Layer 5 of a small transformer language model trained on English Wikipedia (10 layers, counted from 0, width 96).
A neuron's activation on a vector x is SiLU(gate . x) times (in . x), where the dot is the dot product.
The model reads these tokens: " he" " return" "ed" " to" " C" "amb" "r" "id" "ge" " to" " stud" "y" " ch" "urch" " h" "istory"

The vector x that enters this layer's MLP at each token. A number n stands for (n - 128) times 0.018.
0 " he": 96, 114, 51, 112, 113, 142, 104, 131, 179, 145, 151, 95, 139, 158, 111, 179, 88, 104, 140, 135, 73, 130, 180, 108, 116, 124, 67, 111, 171, 191, 107, 136, 123, 129, 156, 139, 106, 126, 150, 124, 112, 172, 110, 128, 152, 112, 139, 146, 165, 89, 123, 129, 191, 106, 147, 85, 169, 142, 156, 109, 65, 123, 112, 162, 126, 84, 105, 164, 103, 171, 125, 114, 120, 83, 158, 140, 148, 101, 101, 151, 120, 120, 117, 107, 175, 109, 128, 97, 98, 122, 175, 182, 124, 105, 91, 160
1 " return": 90, 148, 79, 91, 111, 118, 68, 140, 124, 133, 152, 125, 103, 116, 134, 172, 122, 96, 156, 161, 105, 65, 176, 103, 133, 129, 158, 124, 126, 167, 92, 152, 114, 100, 161, 135, 88, 138, 98, 88, 112, 176, 145, 168, 148, 100, 125, 110, 172, 111, 66, 98, 185, 138, 172, 85, 156, 139, 168, 140, 134, 158, 132, 187, 121, 125, 144, 130, 123, 153, 146, 155, 108, 85, 161, 136, 189, 103, 112, 141, 112, 96, 149, 112, 165, 105, 163, 138, 104, 123, 134, 168, 94, 121, 59, 127
2 "ed": 107, 128, 106, 132, 116, 114, 72, 104, 100, 122, 134, 93, 109, 98, 113, 111, 157, 145, 104, 132, 112, 144, 195, 114, 104, 117, 164, 159, 177, 144, 143, 119, 123, 109, 131, 158, 79, 91, 113, 171, 118, 177, 171, 136, 133, 99, 81, 77, 150, 84, 107, 109, 197, 142, 138, 141, 161, 123, 144, 163, 148, 114, 187, 149, 104, 165, 157, 101, 147, 157, 165, 175, 102, 123, 161, 163, 137, 134, 107, 92, 67, 136, 106, 195, 153, 100, 117, 71, 111, 108, 110, 134, 151, 142, 140, 149
3 " to": 120, 73, 119, 99, 130, 132, 95, 130, 135, 152, 148, 94, 85, 108, 141, 123, 104, 126, 100, 119, 123, 195, 158, 98, 133, 137, 107, 132, 163, 133, 166, 91, 131, 161, 125, 142, 96, 142, 163, 155, 91, 183, 152, 138, 78, 136, 129, 87, 172, 143, 59, 160, 177, 121, 122, 155, 188, 110, 116, 186, 131, 134, 185, 201, 108, 178, 147, 135, 141, 163, 102, 125, 115, 120, 153, 123, 106, 144, 130, 147, 88, 150, 129, 168, 163, 107, 117, 112, 91, 57, 162, 162, 157, 113, 128, 171
4 " C": 157, 135, 113, 107, 128, 153, 162, 118, 209, 143, 150, 175, 148, 121, 142, 129, 127, 121, 64, 137, 118, 90, 129, 111, 132, 134, 124, 126, 193, 152, 159, 137, 112, 135, 138, 235, 113, 144, 114, 76, 123, 167, 93, 88, 72, 122, 120, 112, 162, 139, 120, 103, 143, 147, 113, 117, 106, 176, 153, 142, 107, 120, 103, 167, 139, 91, 107, 187, 144, 143, 102, 155, 89, 46, 129, 143, 111, 145, 144, 122, 125, 175, 126, 150, 146, 102, 118, 151, 123, 125, 154, 127, 128, 118, 127, 128
5 "amb": 81, 119, 153, 144, 114, 117, 120, 143, 227, 152, 81, 140, 171, 135, 130, 123, 72, 61, 142, 135, 140, 130, 121, 67, 121, 138, 135, 116, 124, 141, 140, 64, 143, 94, 113, 141, 142, 120, 81, 74, 160, 135, 44, 136, 132, 76, 111, 131, 128, 119, 137, 113, 122, 155, 123, 133, 65, 139, 144, 167, 165, 171, 89, 166, 162, 140, 147, 152, 96, 193, 161, 131, 103, 138, 108, 172, 93, 110, 115, 127, 153, 171, 109, 154, 135, 125, 114, 131, 133, 56, 100, 110, 131, 151, 84, 102
6 "r": 77, 113, 103, 139, 146, 113, 96, 132, 171, 154, 127, 122, 144, 162, 189, 69, 115, 163, 101, 134, 119, 146, 119, 121, 119, 46, 95, 96, 138, 161, 182, 161, 104, 113, 121, 163, 126, 128, 126, 96, 143, 147, 87, 155, 90, 83, 149, 111, 147, 129, 110, 191, 108, 116, 87, 125, 87, 172, 235, 150, 111, 147, 93, 157, 134, 176, 161, 147, 144, 153, 118, 85, 101, 149, 113, 126, 87, 119, 94, 146, 181, 150, 98, 155, 133, 106, 106, 97, 181, 139, 151, 116, 153, 93, 125, 119
7 "id": 73, 165, 136, 166, 154, 106, 93, 96, 175, 114, 101, 145, 165, 138, 119, 73, 107, 124, 88, 120, 97, 176, 131, 119, 141, 79, 116, 117, 137, 144, 134, 83, 154, 87, 106, 107, 96, 139, 124, 100, 166, 122, 103, 121, 73, 75, 113, 109, 148, 155, 112, 134, 141, 116, 104, 181, 129, 129, 219, 167, 101, 164, 94, 142, 150, 83, 137, 135, 146, 124, 122, 107, 120, 163, 133, 157, 157, 144, 108, 113, 146, 118, 68, 169, 209, 110, 93, 89, 113, 161, 88, 107, 121, 130, 134, 112
8 "ge": 75, 134, 118, 108, 114, 104, 122, 121, 189, 149, 107, 175, 142, 180, 111, 94, 133, 112, 98, 132, 103, 197, 114, 138, 137, 121, 128, 149, 129, 107, 129, 91, 104, 114, 115, 170, 75, 103, 150, 136, 164, 146, 60, 109, 88, 104, 116, 115, 210, 125, 137, 125, 110, 152, 67, 132, 128, 150, 167, 157, 120, 115, 135, 105, 97, 98, 137, 101, 183, 138, 139, 125, 106, 163, 171, 160, 136, 128, 80, 125, 147, 104, 128, 148, 134, 121, 123, 101, 147, 111, 130, 137, 131, 170, 124, 94
9 " to": 102, 76, 127, 95, 117, 141, 107, 137, 171, 149, 123, 109, 114, 139, 143, 116, 75, 100, 96, 113, 118, 210, 152, 102, 130, 149, 108, 114, 154, 122, 151, 101, 126, 147, 120, 151, 81, 148, 182, 124, 98, 194, 107, 112, 75, 103, 148, 106, 165, 150, 77, 159, 181, 119, 121, 144, 180, 112, 110, 163, 123, 150, 155, 170, 131, 153, 129, 142, 160, 144, 95, 122, 117, 129, 145, 114, 97, 145, 112, 135, 100, 150, 125, 159, 160, 96, 133, 108, 88, 73, 164, 194, 140, 114, 123, 166
10 " stud": 106, 103, 86, 120, 101, 106, 131, 135, 163, 115, 146, 154, 144, 129, 116, 156, 100, 112, 112, 168, 90, 67, 183, 99, 126, 103, 145, 131, 139, 132, 132, 103, 142, 83, 111, 123, 113, 130, 116, 93, 83, 182, 199, 121, 145, 94, 134, 128, 122, 176, 87, 102, 250, 109, 135, 108, 130, 83, 158, 125, 95, 107, 102, 151, 102, 143, 115, 122, 147, 124, 165, 183, 149, 94, 156, 166, 122, 117, 83, 160, 105, 94, 124, 105, 173, 102, 110, 103, 135, 141, 197, 108, 124, 122, 110, 137
11 "y": 52, 71, 84, 96, 109, 74, 63, 121, 123, 127, 186, 125, 107, 141, 137, 146, 171, 129, 152, 132, 119, 151, 183, 130, 158, 136, 142, 151, 119, 145, 146, 127, 111, 174, 88, 143, 94, 108, 133, 107, 105, 115, 143, 126, 107, 89, 147, 67, 183, 82, 117, 108, 106, 182, 121, 107, 138, 101, 179, 160, 140, 117, 172, 143, 102, 136, 127, 128, 118, 139, 161, 86, 111, 129, 175, 142, 124, 161, 130, 188, 132, 124, 145, 87, 171, 141, 94, 128, 95, 105, 124, 109, 141, 178, 105, 128
12 " ch": 151, 117, 131, 89, 72, 151, 128, 121, 236, 173, 141, 140, 155, 126, 124, 148, 170, 147, 114, 150, 81, 118, 168, 132, 112, 79, 146, 121, 131, 146, 177, 137, 122, 159, 127, 143, 112, 170, 113, 115, 90, 151, 168, 139, 111, 70, 160, 157, 138, 74, 94, 120, 159, 96, 149, 83, 117, 122, 150, 140, 86, 67, 141, 135, 118, 142, 163, 132, 84, 137, 61, 146, 77, 61, 94, 152, 136, 83, 110, 164, 160, 111, 164, 104, 158, 115, 131, 132, 101, 131, 173, 142, 97, 140, 102, 146
13 "urch": 88, 99, 60, 97, 96, 89, 99, 140, 127, 126, 151, 144, 163, 155, 102, 129, 154, 133, 146, 156, 78, 125, 117, 114, 158, 84, 88, 164, 118, 126, 121, 120, 164, 152, 88, 146, 66, 73, 113, 184, 158, 197, 112, 107, 107, 99, 125, 113, 165, 147, 107, 105, 171, 141, 101, 108, 122, 138, 163, 160, 121, 89, 152, 160, 110, 125, 104, 138, 129, 132, 127, 103, 157, 97, 152, 142, 155, 79, 71, 178, 125, 157, 123, 115, 160, 137, 114, 100, 124, 136, 143, 100, 121, 153, 106, 118
14 " h": 134, 93, 103, 75, 104, 140, 126, 126, 229, 141, 143, 124, 142, 156, 117, 152, 121, 76, 105, 129, 144, 120, 160, 146, 165, 144, 140, 125, 153, 146, 183, 133, 125, 156, 159, 181, 121, 167, 144, 130, 138, 188, 179, 96, 158, 89, 170, 145, 108, 127, 118, 101, 184, 128, 130, 51, 92, 135, 156, 94, 62, 121, 156, 128, 132, 108, 129, 121, 96, 134, 88, 118, 111, 76, 126, 177, 190, 139, 85, 160, 133, 153, 140, 133, 157, 98, 90, 131, 122, 160, 154, 140, 128, 148, 92, 136
15 "istory": 60, 116, 86, 118, 96, 87, 86, 91, 157, 100, 147, 142, 113, 141, 87, 113, 165, 129, 90, 114, 102, 171, 137, 104, 132, 87, 64, 133, 126, 128, 149, 117, 150, 145, 87, 118, 86, 113, 143, 151, 141, 162, 84, 121, 151, 125, 124, 114, 173, 130, 81, 34, 143, 126, 72, 85, 159, 129, 146, 134, 149, 96, 150, 151, 122, 126, 114, 146, 168, 147, 130, 173, 126, 65, 163, 132, 130, 96, 93, 167, 104, 93, 153, 120, 151, 151, 148, 109, 130, 151, 105, 136, 108, 159, 97, 131

Each question shows the input weights of one neuron of the MLP. A number n stands for (n - 128) times 0.0095.

n151 gate: 148, 166, 138, 128, 105, 161, 145, 124, 138, 157, 135, 142, 133, 131, 116, 118, 178, 115, 109, 121, 130, 120, 111, 140, 79, 157, 131, 139, 153, 152, 74, 115, 118, 149, 190, 112, 170, 59, 138, 102, 169, 76, 131, 135, 126, 118, 179, 134, 107, 202, 75, 154, 84, 102, 130, 126, 128, 158, 126, 147, 123, 140, 133, 191, 152, 147, 102, 147, 134, 67, 65, 146, 119, 114, 106, 123, 122, 131, 112, 123, 98, 142, 113, 113, 126, 109, 157, 130, 113, 130, 101, 154, 136, 125, 134, 119
n151 in: 160, 85, 102, 125, 132, 141, 142, 125, 126, 141, 124, 85, 137, 173, 90, 101, 164, 97, 144, 116, 110, 124, 121, 85, 99, 123, 146, 92, 165, 169, 187, 120, 162, 73, 115, 146, 149, 124, 126, 70, 104, 93, 178, 125, 134, 148, 113, 100, 89, 124, 131, 117, 146, 66, 88, 81, 85, 182, 90, 144, 154, 163, 164, 155, 160, 131, 116, 96, 125, 89, 163, 127, 104, 124, 119, 153, 173, 173, 128, 145, 134, 179, 134, 124, 87, 117, 159, 103, 96, 153, 139, 143, 117, 160, 129, 98
Its two highest activations, in order, are on tokens 4 " C", 8 "ge"

n232 gate: 123, 170, 152, 87, 159, 154, 124, 124, 119, 98, 109, 127, 114, 125, 175, 186, 85, 132, 111, 137, 126, 117, 110, 153, 122, 141, 71, 91, 102, 125, 104, 157, 139, 175, 82, 141, 146, 125, 100, 94, 106, 68, 97, 117, 117, 162, 151, 93, 143, 133, 135, 112, 115, 170, 138, 171, 137, 147, 99, 131, 159, 95, 156, 146, 176, 112, 147, 120, 114, 122, 109, 185, 159, 114, 160, 158, 148, 95, 139, 134, 105, 122, 116, 140, 139, 142, 144, 101, 151, 166, 115, 111, 128, 137, 102, 134
n232 in: 73, 184, 147, 179, 107, 172, 103, 80, 136, 129, 131, 130, 121, 104, 127, 134, 96, 98, 101, 106, 127, 111, 100, 143, 162, 145, 100, 126, 138, 160, 151, 155, 123, 150, 93, 101, 115, 158, 123, 119, 122, 126, 112, 68, 122, 110, 137, 138, 111, 140, 153, 116, 126, 99, 125, 171, 161, 151, 84, 138, 103, 113, 149, 166, 101, 142, 118, 141, 93, 110, 155, 74, 85, 111, 133, 126, 143, 77, 137, 79, 118, 148, 84, 158, 129, 174, 98, 157, 85, 155, 115, 176, 188, 138, 60, 129
Which token does this neuron like most? 10 " stud"

n189 gate: 100, 126, 108, 124, 102, 100, 149, 109, 42, 131, 129, 125, 144, 130, 165, 155, 82, 98, 103, 165, 107, 125, 120, 112, 97, 104, 134, 80, 165, 126, 156, 84, 135, 211, 118, 132, 148, 167, 133, 132, 165, 80, 119, 100, 167, 168, 131, 153, 109, 139, 93, 90, 148, 160, 158, 161, 147, 114, 153, 117, 131, 92, 140, 125, 107, 137, 96, 67, 104, 111, 134, 140, 193, 102, 164, 125, 123, 85, 134, 129, 127, 102, 139, 121, 112, 83, 142, 123, 131, 111, 163, 84, 134, 184, 125, 154
n189 in: 107, 161, 155, 129, 117, 83, 178, 135, 132, 74, 129, 94, 127, 95, 80, 83, 131, 157, 156, 146, 147, 97, 96, 116, 177, 114, 64, 145, 155, 76, 132, 171, 93, 58, 135, 154, 99, 128, 122, 189, 146, 159, 91, 138, 134, 168, 90, 134, 183, 66, 88, 120, 78, 108, 85, 80, 129, 150, 143, 105, 96, 105, 140, 155, 175, 136, 114, 132, 166, 183, 162, 122, 130, 157, 125, 143, 173, 165, 104, 129, 148, 134, 146, 131, 173, 137, 130, 120, 128, 117, 140, 93, 159, 138, 145, 110
Its two highest activations, in order, are on tokens 15 "istory", 13 "urch"

n8 gate: 100, 165, 178, 93, 111, 174, 147, 134, 86, 160, 144, 158, 101, 99, 143, 122, 118, 156, 137, 132, 118, 68, 70, 85, 85, 187, 174, 108, 101, 147, 150, 155, 105, 137, 84, 114, 150, 69, 101, 156, 84, 123, 82, 115, 133, 145, 168, 87, 83, 159, 150, 128, 70, 156, 194, 99, 118, 126, 122, 101, 145, 109, 149, 133, 127, 157, 120, 109, 133, 142, 105, 184, 187, 111, 107, 158, 146, 84, 181, 177, 117, 145, 140, 114, 122, 109, 172, 125, 144, 145, 121, 121, 137, 118, 71, 142
n8 in: 127, 132, 149, 158, 90, 112, 143, 119, 174, 134, 115, 90, 114, 124, 155, 141, 126, 128, 146, 123, 118, 163, 188, 138, 115, 152, 92, 123, 137, 70, 130, 124, 130, 93, 144, 209, 165, 88, 184, 171, 194, 90, 89, 124, 124, 112, 89, 158, 170, 115, 148, 147, 116, 121, 93, 170, 105, 102, 129, 137, 118, 140, 109, 105, 117, 168, 150, 129, 112, 131, 91, 88, 152, 127, 140, 148, 120, 159, 60, 176, 130, 83, 187, 124, 126, 118, 218, 149, 138, 168, 92, 101, 135, 144, 181, 123
Which token does this neuron like most? 10 " stud"

n32 gate: 115, 132, 109, 101, 133, 100, 124, 114, 143, 134, 130, 140, 123, 140, 131, 121, 87, 145, 136, 100, 110, 153, 78, 168, 183, 135, 126, 147, 88, 131, 127, 106, 162, 132, 147, 147, 143, 137, 91, 101, 55, 73, 159, 97, 144, 130, 156, 110, 84, 163, 161, 107, 130, 102, 131, 142, 163, 141, 149, 98, 125, 95, 135, 96, 129, 149, 129, 161, 153, 149, 114, 133, 99, 111, 166, 143, 148, 91, 117, 109, 150, 67, 103, 142, 114, 80, 96, 102, 132, 93, 148, 114, 129, 146, 119, 111
n32 in: 132, 119, 126, 77, 116, 144, 124, 87, 103, 124, 142, 196, 114, 111, 149, 110, 137, 110, 132, 136, 134, 96, 144, 98, 135, 137, 113, 142, 120, 167, 119, 101, 139, 140, 112, 98, 93, 140, 123, 125, 98, 96, 144, 159, 140, 83, 134, 126, 85, 137, 149, 169, 98, 118, 141, 48, 138, 134, 164, 133, 101, 100, 124, 97, 73, 180, 122, 96, 112, 135, 145, 104, 161, 151, 152, 127, 146, 114, 100, 150, 96, 76, 95, 137, 110, 130, 67, 134, 142, 127, 127, 175, 145, 180, 142, 133
Which token does this neuron like most? 10 " stud"

n205 gate: 134, 105, 103, 146, 105, 135, 145, 156, 102, 126, 168, 140, 110, 89, 102, 109, 108, 136, 138, 110, 107, 126, 158, 117, 137, 111, 118, 112, 104, 143, 119, 169, 141, 141, 157, 70, 110, 131, 89, 134, 122, 130, 149, 149, 165, 93, 132, 116, 133, 122, 130, 112, 158, 92, 94, 121, 138, 134, 145, 151, 147, 145, 167, 115, 110, 114, 104, 96, 119, 211, 150, 104, 92, 163, 92, 156, 106, 122, 126, 143, 111, 166, 108, 142, 72, 161, 60, 103, 128, 55, 92, 129, 121, 155, 152, 101
n205 in: 51, 135, 130, 162, 143, 126, 122, 158, 148, 122, 114, 130, 133, 129, 119, 70, 148, 131, 164, 156, 98, 115, 111, 148, 154, 128, 131, 79, 139, 89, 118, 105, 64, 128, 135, 168, 162, 102, 111, 101, 135, 135, 104, 143, 122, 146, 157, 109, 147, 130, 142, 185, 108, 107, 149, 120, 163, 39, 137, 138, 114, 156, 159, 102, 122, 130, 85, 102, 134, 121, 127, 122, 157, 148, 142, 160, 144, 136, 134, 137, 129, 174, 173, 90, 164, 114, 85, 172, 118, 126, 101, 94, 92, 130, 121, 104
Which token does this neuron like most? 11 "y"

n195 gate: 139, 151, 127, 161, 151, 119, 133, 78, 140, 122, 142, 113, 97, 176, 117, 131, 108, 153, 176, 143, 136, 158, 151, 114, 112, 134, 196, 171, 101, 175, 137, 77, 87, 123, 179, 81, 176, 117, 130, 178, 157, 116, 147, 131, 110, 137, 127, 83, 119, 118, 102, 95, 94, 153, 145, 97, 96, 178, 162, 107, 123, 136, 184, 135, 158, 164, 108, 112, 173, 126, 143, 150, 125, 106, 181, 117, 127, 126, 141, 66, 145, 135, 173, 123, 69, 187, 136, 151, 139, 119, 107, 109, 131, 98, 100, 125
n195 in: 148, 185, 68, 94, 151, 140, 138, 115, 78, 110, 153, 192, 128, 148, 162, 89, 133, 92, 143, 143, 82, 83, 139, 112, 148, 127, 96, 121, 111, 158, 105, 144, 123, 140, 172, 103, 154, 100, 86, 170, 100, 107, 141, 79, 124, 99, 123, 104, 136, 125, 159, 120, 143, 129, 113, 142, 100, 189, 137, 108, 132, 109, 146, 165, 159, 139, 131, 94, 98, 87, 138, 139, 131, 132, 168, 101, 137, 147, 116, 109, 144, 92, 173, 92, 95, 146, 173, 100, 88, 80, 125, 129, 143, 151, 95, 183
Which token does this neuron like most? 1 " return"

n104 gate: 96, 173, 169, 131, 157, 120, 165, 83, 142, 146, 143, 113, 140, 125, 88, 147, 157, 109, 107, 129, 119, 168, 118, 115, 154, 126, 144, 77, 92, 142, 115, 102, 146, 129, 156, 114, 68, 192, 100, 141, 50, 149, 121, 125, 152, 153, 73, 118, 109, 111, 115, 142, 148, 97, 89, 178, 148, 59, 193, 77, 131, 109, 159, 90, 98, 108, 134, 103, 126, 109, 144, 112, 109, 171, 96, 134, 87, 159, 110, 119, 137, 133, 88, 139, 118, 150, 113, 145, 106, 104, 131, 91, 146, 126, 157, 139
n104 in: 158, 161, 96, 116, 110, 103, 78, 130, 150, 121, 85, 198, 110, 113, 100, 85, 157, 136, 106, 99, 169, 121, 139, 158, 165, 163, 101, 128, 117, 123, 131, 140, 121, 135, 116, 113, 95, 130, 84, 103, 165, 137, 149, 123, 158, 145, 120, 91, 104, 88, 148, 80, 142, 136, 116, 131, 150, 124, 155, 137, 129, 138, 98, 163, 143, 117, 128, 153, 117, 85, 55, 163, 122, 127, 155, 102, 97, 124, 116, 75, 94, 114, 143, 166, 70, 103, 126, 129, 122, 92, 97, 93, 136, 188, 164, 155
Its two highest activations, in order, are on tokens 7 "id", 2 "ed"

n4 gate: 112, 152, 132, 145, 120, 154, 129, 101, 98, 118, 112, 138, 143, 153, 104, 126, 169, 129, 155, 108, 142, 139, 139, 90, 134, 116, 154, 140, 93, 104, 125, 204, 117, 88, 105, 138, 113, 156, 162, 162, 118, 121, 86, 93, 136, 101, 134, 175, 146, 115, 111, 140, 111, 116, 132, 115, 145, 112, 105, 108, 133, 161, 138, 110, 111, 147, 161, 164, 135, 100, 114, 125, 134, 151, 121, 113, 106, 103, 102, 56, 131, 129, 116, 159, 146, 92, 132, 162, 133, 135, 131, 102, 152, 132, 162, 164
n4 in: 158, 141, 114, 136, 117, 85, 114, 101, 130, 127, 150, 154, 101, 131, 148, 118, 106, 115, 152, 201, 129, 186, 149, 118, 158, 118, 120, 165, 90, 133, 111, 93, 111, 144, 133, 103, 139, 115, 122, 88, 122, 101, 171, 88, 153, 144, 130, 88, 132, 143, 115, 94, 145, 130, 118, 171, 104, 123, 161, 111, 140, 88, 94, 118, 146, 117, 103, 187, 119, 135, 119, 120, 158, 139, 155, 129, 161, 163, 132, 153, 136, 164, 156, 104, 89, 104, 102, 176, 156, 95, 122, 148, 137, 128, 138, 103
On which three tokens does it fire most, strongest first? 12 " ch", 0 " he", 3 " to"

n17 gate: 113, 122, 166, 111, 144, 94, 131, 117, 130, 171, 132, 90, 122, 88, 142, 164, 138, 150, 147, 85, 152, 130, 89, 139, 133, 137, 115, 148, 137, 136, 100, 130, 75, 143, 125, 93, 144, 103, 160, 96, 156, 145, 97, 104, 167, 130, 152, 157, 129, 136, 117, 102, 136, 95, 159, 175, 118, 121, 135, 104, 112, 108, 107, 100, 145, 141, 151, 149, 97, 169, 102, 178, 123, 106, 166, 172, 141, 183, 150, 135, 155, 139, 197, 149, 140, 115, 140, 111, 145, 126, 137, 173, 133, 89, 184, 148
n17 in: 145, 102, 154, 132, 107, 117, 132, 113, 121, 104, 133, 107, 94, 139, 137, 170, 159, 124, 163, 101, 98, 89, 128, 106, 65, 143, 103, 115, 140, 149, 112, 93, 113, 119, 121, 117, 118, 175, 112, 99, 150, 146, 112, 133, 129, 137, 123, 129, 123, 104, 147, 97, 148, 76, 105, 123, 97, 119, 152, 96, 70, 129, 110, 111, 127, 114, 147, 126, 138, 158, 132, 165, 146, 179, 135, 138, 152, 159, 148, 75, 83, 106, 109, 134, 172, 100, 82, 153, 71, 137, 122, 116, 90, 148, 168, 137
Its two highest activations, in order, are on tokens 0 " he", 6 "r"

n71 gate: 119, 164, 138, 153, 72, 154, 174, 205, 81, 113, 129, 123, 168, 123, 147, 132, 104, 191, 140, 149, 63, 134, 103, 129, 159, 142, 113, 160, 131, 93, 130, 135, 152, 79, 106, 117, 109, 153, 159, 109, 124, 116, 152, 123, 107, 149, 117, 57, 97, 179, 120, 170, 128, 109, 187, 142, 175, 92, 156, 145, 130, 166, 129, 178, 112, 74, 111, 133, 148, 116, 148, 100, 149, 78, 119, 132, 70, 137, 98, 131, 186, 122, 95, 152, 138, 114, 137, 161, 177, 135, 150, 133, 93, 153, 117, 94
n71 in: 163, 160, 120, 113, 145, 178, 124, 84, 83, 89, 125, 120, 171, 157, 133, 182, 137, 137, 160, 181, 77, 120, 118, 125, 129, 128, 120, 151, 111, 141, 168, 92, 166, 109, 139, 93, 152, 147, 98, 128, 122, 88, 124, 121, 87, 83, 158, 90, 62, 108, 99, 148, 119, 168, 145, 108, 92, 98, 116, 128, 82, 152, 121, 173, 141, 119, 163, 99, 165, 144, 129, 148, 134, 106, 174, 157, 125, 151, 193, 115, 132, 129, 148, 131, 92, 109, 126, 130, 162, 105, 157, 192, 104, 163, 117, 107
Which token does this neuron like most? 10 " stud"

n236 gate: 121, 156, 126, 74, 138, 148, 114, 96, 99, 160, 156, 154, 131, 96, 147, 115, 126, 149, 98, 97, 166, 82, 119, 118, 158, 178, 130, 69, 138, 145, 152, 144, 163, 109, 58, 129, 150, 152, 93, 151, 94, 122, 134, 204, 139, 153, 138, 126, 123, 102, 130, 142, 124, 91, 118, 138, 135, 104, 140, 134, 113, 144, 142, 111, 126, 130, 114, 140, 158, 130, 107, 118, 144, 170, 121, 154, 173, 83, 95, 122, 173, 133, 114, 141, 143, 124, 145, 65, 103, 141, 110, 116, 176, 146, 96, 96
n236 in: 130, 104, 142, 169, 116, 156, 117, 163, 125, 110, 96, 150, 123, 130, 180, 149, 120, 169, 102, 152, 91, 125, 136, 89, 89, 52, 161, 88, 113, 89, 135, 162, 117, 124, 132, 97, 103, 127, 147, 123, 124, 138, 131, 152, 154, 140, 169, 159, 100, 144, 85, 126, 142, 94, 62, 165, 117, 107, 162, 143, 119, 114, 140, 118, 127, 120, 149, 140, 168, 114, 83, 115, 160, 119, 139, 151, 203, 110, 127, 122, 153, 103, 95, 129, 85, 123, 119, 108, 82, 98, 137, 140, 190, 100, 173, 95
Its two highest activations, in order, are on tokens 6 "r", 7 "id"

n142 gate: 105, 137, 134, 128, 99, 102, 110, 140, 84, 123, 139, 162, 161, 108, 151, 114, 100, 96, 120, 129, 108, 168, 115, 113, 152, 126, 166, 147, 96, 116, 139, 146, 125, 139, 141, 145, 46, 170, 122, 136, 101, 108, 124, 135, 137, 151, 127, 134, 88, 150, 112, 135, 97, 140, 132, 149, 120, 140, 147, 101, 90, 125, 118, 149, 107, 112, 98, 84, 137, 95, 123, 179, 135, 110, 129, 149, 126, 109, 136, 99, 159, 129, 105, 148, 103, 138, 121, 89, 153, 123, 150, 115, 112, 86, 117, 122
n142 in: 54, 122, 131, 97, 146, 149, 101, 112, 117, 141, 120, 144, 127, 118, 136, 127, 142, 119, 156, 103, 84, 124, 101, 144, 127, 143, 91, 102, 124, 149, 143, 91, 160, 101, 136, 101, 186, 150, 139, 119, 133, 99, 166, 121, 136, 74, 96, 109, 157, 121, 106, 148, 139, 114, 100, 136, 137, 160, 134, 110, 133, 138, 134, 123, 134, 100, 106, 77, 156, 116, 151, 64, 134, 110, 129, 142, 137, 94, 108, 146, 87, 103, 156, 132, 150, 148, 124, 123, 125, 118, 129, 129, 155, 169, 115, 123
On which token does it fire most, and how strongly? 7 "id", at about 1.5

n98 gate: 121, 146, 143, 153, 145, 118, 119, 106, 110, 95, 166, 119, 135, 174, 102, 86, 89, 180, 75, 164, 112, 127, 165, 85, 116, 105, 134, 132, 174, 104, 120, 138, 110, 121, 132, 153, 172, 136, 127, 108, 117, 180, 134, 150, 103, 124, 86, 110, 106, 132, 122, 122, 129, 115, 135, 107, 99, 114, 114, 136, 106, 146, 134, 140, 116, 149, 127, 114, 134, 143, 133, 137, 156, 97, 101, 166, 144, 86, 105, 69, 161, 164, 104, 139, 131, 124, 132, 159, 152, 118, 139, 129, 125, 106, 126, 127
n98 in: 126, 148, 141, 115, 125, 157, 117, 114, 82, 83, 140, 119, 107, 99, 97, 119, 155, 119, 164, 117, 168, 116, 119, 148, 127, 123, 112, 111, 156, 116, 123, 99, 153, 123, 101, 156, 108, 129, 56, 113, 78, 97, 102, 148, 109, 165, 99, 109, 127, 129, 137, 159, 98, 117, 157, 125, 141, 146, 133, 147, 85, 94, 158, 132, 123, 100, 86, 135, 146, 151, 141, 92, 106, 130, 127, 127, 109, 146, 142, 102, 106, 143, 143, 128, 138, 96, 138, 169, 179, 142, 175, 157, 101, 139, 150, 136
Which token does this neuron like most? 4 " C"

n196 gate: 148, 107, 132, 167, 180, 107, 64, 142, 60, 127, 163, 103, 157, 110, 88, 139, 113, 147, 106, 92, 102, 138, 122, 108, 132, 129, 95, 127, 128, 145, 105, 131, 107, 123, 113, 101, 186, 113, 136, 114, 168, 149, 155, 150, 173, 101, 144, 123, 101, 167, 76, 115, 163, 87, 120, 154, 110, 162, 139, 127, 108, 144, 168, 148, 144, 186, 157, 151, 159, 101, 171, 168, 44, 158, 130, 128, 117, 155, 95, 166, 83, 192, 151, 103, 100, 136, 137, 115, 105, 105, 149, 124, 146, 161, 139, 69
n196 in: 156, 115, 104, 166, 126, 98, 112, 91, 176, 139, 154, 152, 149, 90, 124, 152, 105, 147, 134, 133, 148, 141, 151, 109, 40, 93, 198, 159, 105, 143, 155, 113, 119, 120, 140, 132, 184, 153, 93, 120, 162, 95, 153, 148, 100, 140, 128, 134, 112, 150, 144, 153, 124, 157, 161, 124, 151, 90, 147, 168, 129, 147, 160, 108, 148, 123, 132, 141, 143, 151, 98, 174, 137, 111, 91, 179, 76, 109, 147, 131, 135, 111, 149, 62, 140, 117, 199, 125, 161, 93, 120, 210, 68, 131, 117, 133
On which token does it fire most, and how strongly? 10 " stud", at about 1.4

n10 gate: 92, 120, 137, 127, 100, 86, 167, 102, 138, 89, 143, 100, 170, 137, 106, 114, 112, 142, 150, 87, 148, 152, 78, 111, 131, 115, 138, 125, 107, 99, 111, 80, 132, 126, 104, 109, 145, 141, 149, 162, 76, 107, 126, 121, 129, 158, 112, 189, 100, 132, 85, 134, 100, 87, 119, 88, 130, 99, 112, 168, 121, 125, 90, 101, 182, 178, 133, 137, 126, 100, 170, 190, 178, 107, 117, 165, 128, 159, 170, 137, 102, 109, 146, 125, 116, 146, 149, 91, 164, 95, 147, 142, 153, 53, 85, 141
n10 in: 168, 102, 65, 124, 103, 81, 124, 147, 140, 152, 108, 80, 139, 117, 141, 136, 108, 93, 177, 171, 173, 154, 112, 114, 120, 143, 157, 132, 101, 118, 123, 92, 90, 136, 161, 159, 194, 115, 84, 86, 200, 102, 156, 145, 138, 163, 127, 101, 115, 90, 121, 105, 124, 136, 137, 230, 177, 163, 147, 120, 153, 142, 115, 146, 113, 77, 94, 133, 151, 116, 67, 133, 162, 129, 183, 125, 94, 105, 121, 99, 131, 144, 111, 115, 153, 137, 136, 116, 115, 132, 97, 132, 183, 125, 143, 110
Which token does this neuron like most? 12 " ch"